Layer 3 of a small transformer language model trained on English Wikipedia (9 layers, counted from 0, width 128). Numbers have three digits each and are written without spaces.
In attention head 5, each number of a token's query is one row of weights dot the token's vector x. The head spreads its attention over the tokens so far by the softmax of query dot key.

Query weights of the head. A number n stands for (n - 500) times 0.0005.
q0: 466372587616321593523473577603578460538587620564549495641486560541455464475491623528556463408496442535577452633363699416692525572521502393489474568500406561498423489687553473528400543569484351480446530552533597458419493471505489460531419417496567422438582530482502484559408600510538559511480507449404547507306371591599572615483581500450573526514583458590514493438518607389568498470653
q1: 554570455388533448484447498556361407593697527511468516523502530521556567519682530495444623562468526430513508531525504410697504556524574397443482524429468513544547446513601531458413388444487557431596489510452565416379542760554589442423589507415460646542532638601530405454518509439515415402474448594450451531466564556486511558391538570395376569473448622552476528436496446502547544531375
q2: 384508688535321507472493379601540370374420529405510510551463388498444478461490574518571534463373347551624461487451672440460460591388557613573485602490495440426620480500485570492470522385443392485375460467513566536363457478588391692614457403483482453571549615377555601405411447530588460450485704488320532525323588559523673592443508351582619569598554551547462493551403500560413515414588
q3: 521504507637513434390496596461568491504496431412534516369683519504528470431567522495381483567549442359596483392452524498550487435524553533491567496541588408539509374412482480520493544571489420567571419525389482434417405420488606461457546544544516363593311649619689549464618378403592629472554548475464479536617557459539379626539540470502509435507498410511671515494446537563576413485542
q4: 558590601489466473542450535500445502392293643491476480513386384518476512445568512485465611447366438512507641555346470479517483507383487605310455367457481519447483427455590458436663432533585446411627329687553646577458429543411556526405498495505461378532575512449485625361404434424552485738483505541462547505512608424477659419510409376570456409470462555371480486420412404534413563529407
q5: 481333558612545551685533552531646536600566533415392403753604388548550604411478409645463484586619333514571554561494494527506433536475522525559235506403473520483665567517531614551319539618606530506450443602661549402512401405448424433558538468586506644472564514452417531470566505274530632472400500532422459669422491699532581665421769413458548621637581572608431359497544561565587542560695
q6: 414454453572632530290278371537431649290308616189704676406338390532522440317515522305504544519236567603346537613582327348500189395265471329530496783273307481462613372504717489340704530430523329583437496482575677566430618586577250586552515548378657445481558560329452332522285633671478342390433575394531518415496534667457485364539550500541768554664724456555607370496408548421445564538375
q7: 532608474497472574380440509634550579653675524515479562605485500447433469643451479650402536421449494407632533554439722399769360585599490454392494460579722706405408402343670484444497546265381456573619463447497560583601668628460554521608351442497369574413576546444400488471606656546627522509396643543497711751592519515589399497320437363561783441688372521375394394464437439543422454469438
q8: 599395438486374500515551742478480383489278414274504738462262525330723718334378592265473504386328419384572576393334686771596404397567500680534305478566597730433362515489601549447724582402530500541512511543701356612352147504312393460766604679348557609609554530567543436318678307311547437467555449556362471523619391401461530518539402378582582447508390478260515738464566511597377452632642
q9: 436429392366458387483456654497552536621583535481511489620466489325472435430697442509428357472506430552415514451641342375626663478415673494526488353508242494525363613472426440503578404450531372472485426629541497527335548318537584344572429473503638497331695619662577477551497395458542444421475550574459519460578569675567413599473606372475308511258452578538403378459461606511601373586463
q10: 468491553488734683430529521462528841492655500663500777571470425297424432589585555544631649719471525721371463755389270247593585716440275470509679445273475257742293691592466625414509183366407422644580603451589657360718711441601635677312277527330444246655205415431500552529378412587412398607470791312390479339373586471283736413727365628615560623429546416535344378450454391709289683677530
q11: 592542421536251566518554601349590357500537647432565528500545557503497438469373391407628577374541555392635326486468662570417527390601341472469418379517553631272500624507322661448549569659789420562442604490342574500295619686254606527466811652493591529651586628591718584523669568580514493642572278614611581521578444558414411527522246477659625401550349622266542663487520404576463448784691
q12: 611305424535367391600524472773478564416639640500520656475468697558508395420742532479388359221647460484634582304391846427721592476581567256496678399528547726452746327433655349353591691227548862468538545458546351516380459540395455464464445475589566682582867617663500529430471567328710488221696384496588500417687205679622566595226648582552358353446480282618615556441552536367614516602488
q13: 484323638516855607513404567687528610428236620395437691141354584357517863708696652553434700606462487676412467381282365541649509479534815565483280397369459487500575124723742327591430534143449393500607595459607561562421145368315480479643380594345609608452628509573261322553522534563315269423615636500518458631394457551327588366294478475393779266584466378331383437596601563551479277470612
q14: 578579616617739789644399576627398683541520671358557626410723242351366492471648463355737372659455496528601492687320256461541586557508509542438233450569500207615364290581583396450437430415508480582651687575479626492534683385491738684641724595547672634492474603604552588619643585450399339529275769372308298593343571585252508524810571532607450765547582342599508228408496512632648281659820
q15: 822661519717143422439643723491589482632473655482428570552454576426297641341596351453669415342757600670598544623276724452796646196505460514588166367716783628331382582509468532509420537397614288742672698413891364527209463691288534400729655683622635361732391436592813593395654343424711601683677355638401374617344417207433514576543332394541670522481414631395593545384693532541469527713717
q16: 348520401676330520804368680435365485500495906446712693635385627438623380450430456391181359228653381324817369330401347421525555396752725596182320385584452695450712635397793525328387701785575539570589631490437607573413191161419355297304738647586673594617816600449379536639485681760662635796887416810640520664541530466453577427385464452575681087624267564203602485485426708455495335809354
q17: 328470627508727441548261500467804392446500691525579500465492619688591534563391525683388631571649258591443386418535393522270266709597634589419669378430216357618487139393589517526414551797366480366509352580548771480298453533727563379463581345644650623176691546538380389698393521621591538576517417464530706479786440628662444533491972529357576440330533541693658218549327550605467205411538
q18: 615587174679500382484684340391555415555888178515396460273480500365554539617492755252621473585427527538477732375451444579683551465721392389662661465349500277598367265469330397409676484354750413535717425635778404371404666683652558516439230479522424484448314582421533448447636657471562437614348775401492634440427671639541524473484400553367512541431484500480476477527627523323683496262476
q19: 553136538694247259483421488703647409628398771319330484558629504611453460472616441646533453322579448755567554517550520186472584468573491294799541428512442556584517324729605443439443460319604585312320363642655639329233281428743571440500418462443541718467674580455614410546574728448630640512357405485641783406459305567508611410429385430500697377679393338642312500457618322588484255553678
q20: 492637487722288615469359719765592546310533422496563418281551314371567749719483333658517446458174551479541730592377279504441454673577137739359343492366570627487469547317628899620483466558788463449593265492522660656513684441509358693633537709371410407405561470320647457476292471480650801602223563464570454578522667579672413438447262332521551549720521487381681400541354345508265729590321
q21: 587394628678198569717433184636416401477697619451545360514459638373658336745327599339401780328369273630554194448376463422550791827716420786302580468324535395674259646442371680315435638769614460536438486220443458265359482281317231328424447649548537481458509564602442328662780169754316395564514668410344581374557491518633542496777425757413660605770545576495500505602482636248407523593528
q22: 389535621442617374375386395612486406423267692313594738339457517611278224547582649531607492346321371661525349487091478518552595448160372522513389444773496448504286764492391579312553422572556358677595334248374615496340478345645565427640605459220496532645576582382459614463601339520683396448251419423137297522522583717293416466572579278794682703558534662437394219631377124409550517461526
q23: 363553659467413522176551526444495556452466538453789491722430628571578644231413422332751474772293543483585466333564228343692370400500500174284428627595399456439545356260302562442545544740775635796208676425432571424348398596307610465509864551558509724575672377632486504529812521573062483461517647484622551522495708534346522675756669716670566513382461496332367349474324375588466579744531
q24: 394570582579537542266664419468490459292418625150399495303389409358427398610514679028538365486280647509514572610321500402722389417453592561748529477546272236366227389450308322500581509814620393740398435358157509293605744454675504596500540247239528782561577621425568646531533541569290621537109743251514527296333575765254752545573363581551640398615440272437344303685841404444347542392635
q25: 338514616603615549421428649545639472476616530497744734482521446467555434134358466486554344428589441813452331407681425570507542517454687577461453647322503827556248420493391514532439671664576436628540633467667464541446535455643532314422473288626550434482622636532306493547418514613616660413438593408475483354417355729583636319420589551416681620489500589587394541347602648500608361475591
q26: 557577513401412391409327379356565484424429341583369398479428661699417400512632282483430602615460652355473368471513664798320416328678566472338678472413411560600633207417447329557512298480668477376676443542471553629521577772296163500736333504374867731516745726289644496369353626470520540552623249647554555718508484630625566571282729562556653304475460413525549773469516591665504420488423
q27: 441682355412180536649374435187679281598769510632312201473422465308449515854644541570325736413475449359354380425720616691099284613697613792630829516052465805603383211424328469490415479424531470515851500475532695570331646793539423582875335435667579522437719661510429421411300535677525671531572321854318768711633369581623548273230326610386733297382628556156500770560373546862410433584609
q28: 520627478684437466491586262533341679646624622475475346535647475303430559575483707644668414587521588558278700891421521277651475320483264224534746546612419235454222538574220462496496508376752184425570568343347521488453628697741465641434476628448440548590417525585761253645474562286360269572558596480317566479483577455539474545781324590529647411365546665316367169414380238542504517739458
q29: 480323607418264453602504354628398508487449570386487404456526693647259337457521369331672371419771474664655529620518820623449487833565533483812615410627604332620247367762552461404562301449466276663415504525388579429289765393305492492327379536533487266618278405435500374298666239500298620504274474435362395610194578686580800571630518633599875628562325339634351589546412305362446405631669
q30: 767479601461572418658570674551412591597390500620576599722567280422445576480362359394847356455510536695510609954915432684026561800490517464490489438707850648612606863560139438541657664726327327688778531236655505619552557393467371212335436624442152495303283408474619412461385745675610423397647222452474675730616500264824521650799683401480592623336490631377287364276344404459465894816490
q31: 346416393346429310488550388602543480319376423508504560508429442530348425594551441377512461500199441578419631377459726680757102488372322420492423575668592460464361409348392592476601416395393496603604500405665346558683440918521411437752442533364593371424389643504692709542573232562687480250362618373324473346377580500665215477396706634666560686426689403574649551562702743512485635428408

Each question shows a short text with each token's key, already scaled and adjusted for position as the last token sees it. A number n stands for (n - 500) times 0.0029.

Then comes the last token's vector x. A number n stands for (n - 500) times 0.012.

0 "ough": 538456482470536511557534530401488506676586631488495380432605405470539465512589509532446477497492
1 " they": 576514437470557522552537571388502620697545667580568281451553403482503554606543483437441553346625
2 " can": 553576469478537502522508588431507629608494634595547270422559480452557529604550424451520585490553
3 " p": 507538518529583575517515512468494544599524620522543380454572467448471459468489497543457437453516
4 "et": 510523509464514553518442528464486531571524592532468418507583427561508452421481504521489518493462
5 "ition": 492491502517510525539515518483491483557547630528488364505509456530536454462592470557496399444488
6 " to": 531475517503476532506518588447434580683543636580499265436559468470589466487501493484499508537535
7 " mov": 578475512532527565525455544504447553614558660517529380424582514508551535522555466452423489479477
8 "e": 538555498514442563546495506463519609583581673554561310561531389545470505557570446509467473445483
x: 476520529409374614581478639581711501475540582598486765339536421392586694587506479470496498523434424408272438485430556559522509379483435496637451359310602381156576496588605380479194554527630430597628526354542474534451394424459223391517520523503310646437647589535449600325527527521474547585455386494505468588388344491540493575412466598487415527579538554425456521532606459281708592399431
To which token does the last token give the most attention? 6 " to"

0 "\"": 509486508513508487467488521526443654558480678622570222459524444502537543414482382436506462511465
1 " in": 535482514501535484522502546446488592671546673626514226446552458537629452456520454476471504531541
2 " reg": 543477497497533459459552474489480508649518634509498393414557557471529470484540518537440453532455
3 "ards": 516552483521541521500496495522496530629522725496508385441618484513516430561547458608531489542496
4 " to": 473505506482496509476513551449452615688532671610463228453557475487596453492480490483506510567528
5 " his": 460510507511576486514585590408558632646565617560656190496430499519454528577461401359453483327605
6 " service": 509437469511527571512507523486486642635540709545528349505533529551531484511605492526492414482488
7 ";": 506500533485542524418479575461372633627544641613491242549627448531605536584479582525521519424515
8 " W": 528533493502486522521478489504439536623522644542547362450554419515536464549563415492453466537521
x: 476554392510463482666593507484681464404554819590564630527422385300505459583552420542612494587479621470423461561752551483456518594304539635411524614479607560245457393589490497592530578477466572589522592588547534448596439324718509522509611637605286449480500595545501589542589449384501413425499515498471571626392565586572496518357280616529516314492542453539454623563531732425486500560590
To which token does the last token give the most attention? 3 "ards"

0 "y,": 510480486492494490529529546476505612693571711578519243569533428596527516586528506564539487424569
1 " th": 529493480468522524508505556414457560656503583480520352416552467458544498513434471548448514519528
2 "ough": 484518520503504508508522534376482534633572600478448404472581439441587517581529513486451546476485
3 " they": 452560489437537541533541564382483611702547644574573291471551414463487549590524505451422546354643
4 " can": 407511504468540516522503574452493622601502610574567305437560491439542525589544439484501566490551
5 " p": 471489481530532606510514507470488539594535608510553397454568476444475462471482491535451431455514
6 "et": 482502537494486554532448520476475522562524584526475437509588435561505453414489503524474504492462
7 "ition": 508504482513498527529524515493490479544550622516495373503512459532532454465594466553482396437483
8 " to": 505543504520464516500518583463429574673552632567509286436557476468589466490500490488492506534533
x: 617480481553433467466479545511701626334528704643625461455546295531363614519562595550705401489463638413404390499636445442587493484516555521518283527502519521544524471442494603502362484517418584575685645539468479443655357489163495520524493571333411630512638697575488490481383547432406440381457496472523573445378289494465442605483388612632419439518577466463504668645593628466674400323421
Which two tokens does the last token look at most, in order? 3 " they", 0 "y,"

0 "ign": 452448477523554495515451466481543506573456738481511338469528459402522504561542505468514442597500
1 "ment": 530477524497545495560526464485528514597546695494471335487514451461482431460559518539474461501489
2 " to": 496522500488508521504538545426441611692504677591496231442544471446574466477498499473495482543546
3 " N": 498539518531554515486559506513509562634568639549613348454548576560456384456572478567445502534476
4 "ell": 484525517484481565515486506501423490581526580491552431454589429547519425530501461534431476503425
5 "is": 469464531522542581567489453499444502587543656503505409490666421501534418535525494573418486427471
6 " Air": 468427475520495547469512500480471546676507701574471387443584494453582450460581455565491460599465
7 " For": 520461484515489554439521512499474513603510649550492378415585466441582426478488511518438459541512
8 "ce": 546538488486463537533551461512595504624543661533532404375553502485459433349567474494515475589498
x: 497463470529490454726606657520668453507622650667398619524513217490453540436618371483610368396410452550628524492395421660573559642332542401391737560508472464430625447509486559497289582591612511584605665615543588544544459339556242599425551535547347604444592478649443598473530537417670573454549633416573422379598417423495504359468554615567561537558483518519425487680420468413741404418563
Which token does the last token look at most, and with what share of its attention? 6 " Air", with about 20%

0 "on": 536467461470553488472512483435449585618543673571515332492625418461567463515600495519377452450472
1 "ial": 510496473476552516541434497464485506676577657492539363477569437511495430515570503515364407421506
2 " r": 506526511480585498506515484470489500662594615484565415419588442533496417474527489526416515524493
3 "u": 423528498495521522498553499503413553705481623584507388489589485603497485500586385518507559502454
4 "le": 469500504505493488526547539482495526648520564493558340488599387578443432441558483548415464463452
5 " in": 476472503515534538508513567463436554699549649601562299419574458567660440435537468431460525515522
6 " Ind": 514407531485465599448466454467493517592507652492591360385558538484480465462485482561383439590459
7 "ia,": 526480509513495501463524508505436536671595685580555334513548423588532474535558559587511494515526
8 " Sh": 536526497531497514491464508505497566680504659573476323444515438514448467433570543621448496583480
x: 536585442677627451725594605431665502305588777406621581549414378314449462597561474415646652486510492544578532550648355545436496635522392463576464646483548638355496298495549531605354609432393583510568569617400520478619399343693599592630607479538452452536610585544544613618542446469543422457440559583452463644439441514557535447454522590439396429623364380518514643464623522457771534583505
Which two tokens does the last token look at most, in order? 1 "ial", 6 " Ind"

0 " N": 500459524499506470505541487519509561625542646565613341452569550563471358472572460581441494541495
1 "T": 535501462515494531483498476483465601638518564553497409491573397384447361401582465577451517534488
2 " |": 548508470507490475449521506433476680606524720672428191503548407419537452514498526476514572391547
3 " N": 498537510517545503487553510529503574631561660565602348449554572558464379460578456567440498540468
4 "ose": 451519545468521572575536520410469556592505582487527351489549445456495459481522526570417459443562
5 " t": 470481505494528542471480489501434548632553601481563462422613469440522430478524474521421453488476
6 "ack": 526474464492472531470481493480497530634599607468499468508506506592475525454604507468466459431400
7 "le": 532471503478496492504548540474504560632518598487541320463564424572474442471555482524423458463480
8 " |": 544503529496534500452469544449413663600544707651437221497553407427555458522494530500512556383535
x: 595524450561499403724543441460793529378550471523564604575493479322437536385591428457565450628415656379328492585513574572548549395424515534558534614644594519375562558450553508433333457456450462533636601539627468496692439672413543591529682660594453296518561616631524528318442517384407403493447552510465484567325430405405530552495248575663428468522634568339461641535575450411571612649525
To which token does the last token give the most attention? 2 " |"

0 "ed": 512454479501552479542478438483458473674546692548520285482550461559557457466554471514491420545496
1 " st": 534483490527516495495489489445451540647534610494570385473563452492493463515534521474453522503511
2 "amp": 545548528518580546499476476532447579530475652527530418440504511545535509462593389549511469617500
3 "s": 506576500551561530508533457498537533650624721568565385450530453650547427424537404553479549484445
4 " for": 485519481525537498485521559420520549663588643559514343453502471558570428448495521555493503553511
5 " at": 464478460520563523513558553441528596712591677536558346440553483555635433493501511425531486448537
6 " le": 487480475503485561543471473471514544600519647504578298477528443458446510552476484456449474471552
7 "ast": 474474493456512489506482549499506513569526583528502396487561505472446520436473506539510446453433
8 " 7": 545537498483490517469498491493481516626589610501566361443563408556483397481524493540470490471516
x: 530588492565477369538723526443588532453513690522506864528363429290448515436767447495664478540414504472301457537518634557467554594468391484418558388603431503382503499543375563371459547469660538425471456546480555575637446165414596568634733631447422320394660637452487417435563502393537463473427590506387540783382503465566580487481442538650379554510551368347487578480451589475633491549602
To which token does the last token give the most attention? 5 " at"

0 " the": 507483496460499438552526519424531577649565633592590157530522539516536428539518433444520478418558
1 " end": 509472524472559502513493418467451510562542660521518404487568509539563429517519435548502423531489
2 " of": 490512532523538464546531522453497531691543678576520259458526494498607444481517472487516494503537
3 " British": 516554516463531542474526533434519595624462680539544357433549476454522437424542487484397465593502
4 " col": 501558506494530537494503532463468544578507607491570419443565466455453465521506533582410432476484
5 "on": 476470511497554534488473493463451531605569630526530404479591451499573471551586509547411488424467
6 "ial": 489480522492485542561460489494498474647563623481532413447556451493501443487574501503368408445509
7 " r": 525497501507527585492524495447500508656595628504565404415596443524511418481513497524434518522500
8 "u": 505581506498483524474538495497402539707496621600511378500584494594504488508595376513530552504468
x: 634520387395486489607324443521541482419460804376625716479414287191484423449647392449468435383329619516359439453718409561443507513652522593496606483450537444551523525565415441652356726472438463526413607457511635566621392546535454512519695689662477581383552421553414561470414497320543545432543578486680429625442576591488491543479571349515387418628352519467620475592602522463452606530513
Which token does the last token look at most, and with what share of its attention? 6 "ial", with about 20%

0 "us": 511461495427565473568521415479461542546469702546538365507599414450532414515552519556450501553464
1 "l": 560474483491534531487518433433457505673510629500501399452547422469505389475582489617353457449460
2 "im": 505539518465554521516575509485476546622576552539554409503587446491497473516566508589424456399501
3 " Con": 519522507477530528434513466479445479592485604506506417428617460411583438430544538451397454526491
4 "ference": 440494494526517563467533492461477572611494706572536366432523463418595456447602484465470421487546
5 " as": 502463516471560576438570517409457643577539662592514319542598527596565551562491536502558515545484
6 " its": 505472471512576530523563583471560641622521614549623209470515544478510502532474413399522521366555
7 " general": 481449489481474537477531564405526556642553654525556384426520511405535445525535569494432469525471
8 " sec": 528488473459494585410547512471489551621556600510559406448478533466504509531471562505455465446480
x: 521430501742573498619509520538633684418358453446430630506491433537566521487616600529404538522503365609441366669607408528389603394359473512525477522559438590308606493550601382562732562540402488636572524468478690793684541305430526585483697285669589620483590523325464520561474472394460527558468530359585550583412543556473485551422455554653468462545621399362525520416664552536437556474463
Which token does the last token look at most, and with what share of its attention? 7 " general", with about 30%

0 "6,": 508480505494514496528535482519433530675573710598529321543608431564600472512554552527560501502515
1 " at": 536497544526545446553553521447534595711551727560536313441542486535656434514511497417529469449544
2 " the": 506509535462535440542526536458526570625574613579599171531513559517542424539518429426518491414550
3 " requ": 518543508489559518496532557471526631661511641557504310430515472455531533518472537510457474501568
4 "est": 487524485501490498484454496488480483632525635428523398443504481512493397448483454469431491516443
5 " of": 484472461528560493510551556443531567724591685589506210466527476540582459492516460513548497513554
6 " M": 515447496497539543478506494494458535664577654545548343432587481478499416428574473531411419527481
7 "u": 540518510484471505473566446472512575662435617628475417443492481516485467414535439504494557621480
8 "ham": 541521554490512500482555557391511556582491627514546411474497435376500495535534453517441430527490
x: 510605500397504396546278605541706578439439865449484651625410467527395590502338433421440632491454496525491481385529525421342449552479492336534533525823552526559465395523509511573292601588456366581756393586521460562492433348495494598486481484654424741338391532611624543556648548403492490436493625469546557486410547549616406440639298573644532458488569499647388420446543657414718554500373
Which two tokens does the last token look at most, in order? 0 "6,", 7 "u"

0 "i,": 505493502470473503523550509491479596642520689593514271559555463525513471588533543608529481449509
1 " an": 542514502466577483576528530432541571603589546603621235537538562538538493553503445490555546402629
2 " educ": 508510546561536525455537562465476577616449653511549378466448495411483516519513534493499427510543
3 "ation": 476546473537542481495504547503483558698538687517515354467544514465522452480557522505482460419517
4 "ist": 432486510499488563470503477503465496662471665536521341417554492437471439413513458496459387559508
5 " and": 493451478483559548494545488461479565732567716548553281510622472492554444525519509479533493457515
6 " leg": 452500497527554508427540498478483535590549605466502382482448538435567524551513495539454441450472
7 "isl": 474473479548530499443587502512501550571454673528499344437439498408554501530558458544552452558465
8 "ator": 561537481506498525494516517484505501643535635552528422419559464494545466512515523531488479518477
x: 510382538655608508562297558475636685510580633501443775472546525598443560474757470531513531329535483312460514581451443428540796659385596444422525596378559604364535450420418432529387649594706423433558591437539529692510489346500601524574559563674523558460484511388378500547467573432448543512416483460494595559570454487511451546273430535678476820486527460433485565645658382472647601495608
Which token does the last token look at most, and with what share of its attention? 5 " and", with about 30%

0 " D": 516444469533537487491506482503458507622565635543580354415619467515566375527577412553396493519544
1 "T": 554502462514504550467477491502450570631562572557513421479575403414472412433582420545442515543502
2 " |": 550502471513491474446524500435473671600528713674436194504544410431543449509492528473516571393541
3 "\n": 566513458480541474466508562425535655520582683622464294472532446435552487482467549603552510414564
4 "|": 443601484469504506526383578465469620585539698602494102524619364450528526627456436385627601394507
5 " 199": 477482494488508525520514465512471504572527594537566367428552467480540447488515516514446489531494
6 "2": 492480512470517533528501510501503505644563636537508273499557396426495414461480519544484492474517
7 " |": 499470544461521477444407501476381580593481640634449167540607403391509413451383512486567576471397
8 " 24": 522524520502484518481466504474466520628554581532603280442534441489508404485476475507495507554526
x: 585449427588542443396585582452610577425536702576503832525446383368431488465600501469598483495430462435178535519517625487416512489576350444343392407725413594305463491568489568422384478475605476316685574513506476591721552189353455518547760565490456430360649667424560508396556548460523461563578625490405492689387498429444621546510458489646376597481548423510509555542369670513622517581541
Which token does the last token look at most, and with what share of its attention? 2 " |", with about 20%

0 " end": 492485500464529500512502417483433513566514680537508396464605501573578424546530446531463473529487
1 "ed": 501487489464558497537530431476467511631551691562492334475534482590593487458525444466464430478485
2 " his": 536490518490540429557565571403570621627552628551665189486414511517478538597448387352458499322604
3 " h": 541490509510533481521555499469475563585569610524554359437513478510501510535454476523446488495482
4 "op": 522498526541516489489528473479477517554539557473491437469537482535442418408471496440493501516392
5 "es": 450466513535518587520505497515478546580563644507543394461518406582483462452530478591481474476485
6 " of": 499482458507565506528583551432526568678576656588526237465516453494557447495541463513523481502557
7 " play": 560485466480500524513518560478434615594569672550611368491486503593530561574550376490503413364505
8 "ing": 547531522478517581495501566480511612665627681514524343490499422656536525470538459563526416497445
x: 374429591350315411605318467527661474406526759457527779454528517299600517367609453589612433397551476427282568498598490352484743417476510471543454591439599533058630423457559555451380525601542509549777431463488514522521638396407453440536523675284457611405537442569476479376498461518469457508466505476542580759503255526538504452437482617443415457562589517461469536571562425509603334453636
Which token does the last token look at most, and with what share of its attention? 8 "ing", with about 30%

0 " Sh": 511468515498475500458492473507515544614477622575509320448550443530452435468563509647462483593507
1 "au": 513473514566536532471521480417525549497482505511438423506572400471475440477562468563448524463453
2 "k": 501545492473560524505499516451497546558549608523482465469568430562547536462543522570467504503416
3 "at": 443545523491552531533495470478456471591540573491543447469581472566481440428551483573443513478442
4 " Al": 474546526488486544466547522479504514615584627553523352407597423507495442443541513555373444494455
5 "i": 532458546521496512467536487549465591566500602525541400492566502521470471451537480613440471479345
6 " joined": 509509474510525527463573550453491592625541729565552270520455574596590484617487465533552407483480
7 " the": 504489497549570514518527564476529586606592585579601172532507556522544426561499432432517516418547
8 " K": 535532507497502558513435492491439543589527609548567364474558473488495438496547474576503421544447
x: 364501373420560307696541483577704534466621747528562738474508440338473510610522566364544515446453541535448481633590400532494522588410464523519507596536581673278485545486562498578382595421495405627686607544480544567593475368730605560517640480625457578413493500546578500477487485419438509534415577607449506706456517605694484541438335613494412206557492496599438633538578724463655497596686
Which two tokens does the last token look at most, in order? 0 " Sh", 8 " K"

0 "\n": 431474509517497474502547510373592642545546694673416190508470435431424431425456604667540487447514
1 "\n": 484428499519504474495547519374586645544547692676418189508470435431424431425456604667540487447514
2 "==": 468493466582473422509507624369470644560405734629369200574573428343382550500477451437589506534528
3 " Pol": 507544473493551504496492527485546510612442646566473340440518525476475493484544511517409495527509
4 "it": 490492496488516508483526527504434564635461568501508420389522494536493507337543501485452546528478
5 "ical": 476472521540503536571567548490545556677551726537546370476566482505536432468621471564406464458527
6 " career": 547449459509522607517593558511475646570527716544605314511440518501529648598524393422537388349601
7 " in": 506471496477543567488546564496497647637564700618562260477559472592607435516508455516501472452536
8 " British": 552506505542463539471516564460503596631503667538555355426540476469514447430555482487377453568508
x: 593371443597497523575409519346613592421418635600364647467489191488490500559648605424582705515536501523671539563570530400588745597496394480463482603662455634359610437574645480404301596557509532443558578683457502583642486378687394578473593508533416540334598591504475437494509552550499448398518629647509538459365485418538601487464378571657423498441470538366329505544686643484715542468621
Which token does the last token look at most, and with what share of its attention? 7 " in", with about 30%

0 "|": 456406481521491498487425533396540640574484758642454043538521418433514506604447458398615560414559
1 " E": 541499495536544520516503478506473479596492604523598355472585476512537401470509443509476451464554
2 " |": 548508472514480486398499502447427644586468682677445098518564450420529432506414487471559574463478
3 " E": 478538466508524543521504475507472483594493606524602364470592470512537410475521443505479456464560
4 "nd": 465496502463515595501467470530461491567536621449513414527531463575497470454495438632556446508432
5 " |": 482482494475497475377475519458398662619461709668450158504559446439546437503430493502555603506502
6 " T": 502428507486486545474468488512461570632573632532547413406591427491509436449579431563448454548456
7 " |": 530488505475519492363443521467402667643502700645461227460578435455568439471456512515530610507486
8 " Off": 569516496486443565488501544492501603617572693561527352443559541553537492501562509519416421496473
x: 691666526509403372669507536581685501403346719423569754551449453467387511458578577510413369696438334435595534497675395561388511579385442488468621477497614603371454512479640356445496582582463466461643493458515567640535627342510414677496686368547332646466560451527366521573599419382576454516505467442450601683361419566397403497541334620454423382471545467503505602562652584408536417453564
Which two tokens does the last token look at most, in order? 6 " T", 8 " Off"

0 "ther": 526516485458521563510484543435475542562469684591528272503548439512412522531504462628519509493469
1 " was": 528520511483525395556584519432558606599595760555640250533557397540551532610556470527598521400491
2 " A": 500524505521542506518560535463504548612568581575550341457571479513523401463508492511483511482540
3 "gh": 465514496497496472464563494448481596603454622536501407544518410452479517471515461533559507533460
4 "a": 488492519494527533517559442468481533604496677529501349501599449467539430492569445551438508525483
5 " N": 461486488514538532457556515511511568622564642552599357439549560568443377447567472588441499531459
6 "as": 481497488532552550516523481476463555545484662549508388477653431492554419483496441506485555571434
7 "ir": 536491516525474533476541530477497503599571573513490448475562392572504443532494483536416602416434
8 " Al": 547476496523455508435520523477499521607582611552520361414589419500491432433528533561378447472462
x: 490782429604426365583398547555750514374549514483487657504445394612479456599399476358551532566450566463521573499687491359541502577635394526421540537638483624402459347549563527599414579525406469507541501614598532663487365242613644623603738466610333520451520539490490525552534485400461370416415548565524517563331459470667569400589456593815368552585488438409562585473506465496588474467521
To which token does the last token give the most attention? 5 " N"

0 " are": 540464511510519420561556547398534595601485745573601230471563489567564521612525418497584610453533
1 " m": 538476512489562484497496463469465508669535638501595359412583490456502377465500517501397479514510
2 "and": 529505479444497467542483445467509442606548582464533461413547435548512410417577541528436425502487
3 "ated": 453539485532488556522512465446535489702510639498481310506525491524458438474523547497453463515507
4 " to": 470484509488500520500532560430454594678518663589490263439534484473597454494491499478505518551529
5 " serv": 465466470510524543479494536503495597628485677533545370427472581545510522533587477481500472562547
6 "e": 533452464500520577525467465472533567590484628521597376526520437544488470526559472521549468514481
7 " at": 529498474468550546473561593440496617689565661536532344435538499567652426513478540450549532450531
8 " le": 522499488479448551549478477452509544593509636499571311477509445455436493537479496459435467487555
x: 370656558605531631593605539505653506520580663572372572465494403389569514519514430516529434439479533527451412462549602482596429482605350454504373580454482619430588456471578436607568512447450635633487644471423579652600417222422407624573681525654331442371622589479494579436460539576711560449392551460598514490473613549620475525396518671669267343556608297307465454487590585404831456491450
Which token does the last token look at most, and with what share of its attention? 1 " m", with about 30%

0 "\n": 431474509517497474502547510373592642545546694673416190508470435431424431425456604667540487447514
1 "He": 541515463469535526593477525416505551680575613617559185576531360431460555683555504415442451331691
2 " became": 489523532484562455558592546431522648562556743607554313523580482549552516610554441578626472480457
3 " the": 505507541481560438544544560450558574632589595569613199518520559536537425553503438438537512405546
4 " General": 511529517510500531496560525454482558658475700532497346464580445369538464538543513523452417503495
5 " Sec": 455510494516548513489567491471505520613537610516564399482523479468487449538503553559440379429499
6 "ret": 452520502505468501531504447463515472518506558517504429435538437437445422452481575518493520489470
7 "ary": 501490508491485477464551487429499499572483595505505361501547467431439426454528562552517476595465
8 " of": 502489482458570528491567506477518538646527656590509271501546473480541397476512477538543468584502
x: 588352332589423471662511523455655577375714641561567705565494484498392475370375586454555403613490456462353530552559419416445544530477618661461320620651364535456576619485698468327346622476465552475664444508558525411576441424187470597623669447535341598489474566556532518480314469417536372407473489473585564551444283556537426506548496644438581464510471528448464603519636427447652378416466
To which token does the last token give the most attention? 4 " General"

0 "ens": 538433497501577488498511518470495524625572680519550390462570467554544440515571470495387489456463
1 "ive": 566502483496599548521479570474487578668547646564521235484576410492486473439564489499443436473516
2 " t": 538538494495561523458496501499432555659558600503559441401608458493529459481526484514437473500480
3 "ack": 471529495539506543451497480487502526643596590448499474500513505604471519441600507475467466434389
4 "le": 469522483504496504507545536463513544640518586474526324449557417573473441447546491510411454476473
5 " |": 435495499480514489456500537428448672589542697676432187498542415439548466538494530485521564368550
6 " T": 503424516486485553467464504507444573639570638548527391410592433506509444452575438558441467551452
7 "E": 536505518444448542477470461446480517627499603526554415472520423431521391455526474453483544583510
8 " |": 542499530493523502451452529456402638602551687655432239497561401437557441492484538513515570401517
x: 567514442552478415736540445464823534399551480519551606592507462305435519371604452463569436636429655370321501577524574569541549398419496540562541626632586500393534558469578525416304453476421454530635609536619504509684447705406562598546678682577460314527554614615542525326424525395438403502449546486483481590329448415411541525520275590678462486522659569351469601536574463448602592649532
Which token does the last token look at most, and with what share of its attention? 5 " |", with about 70%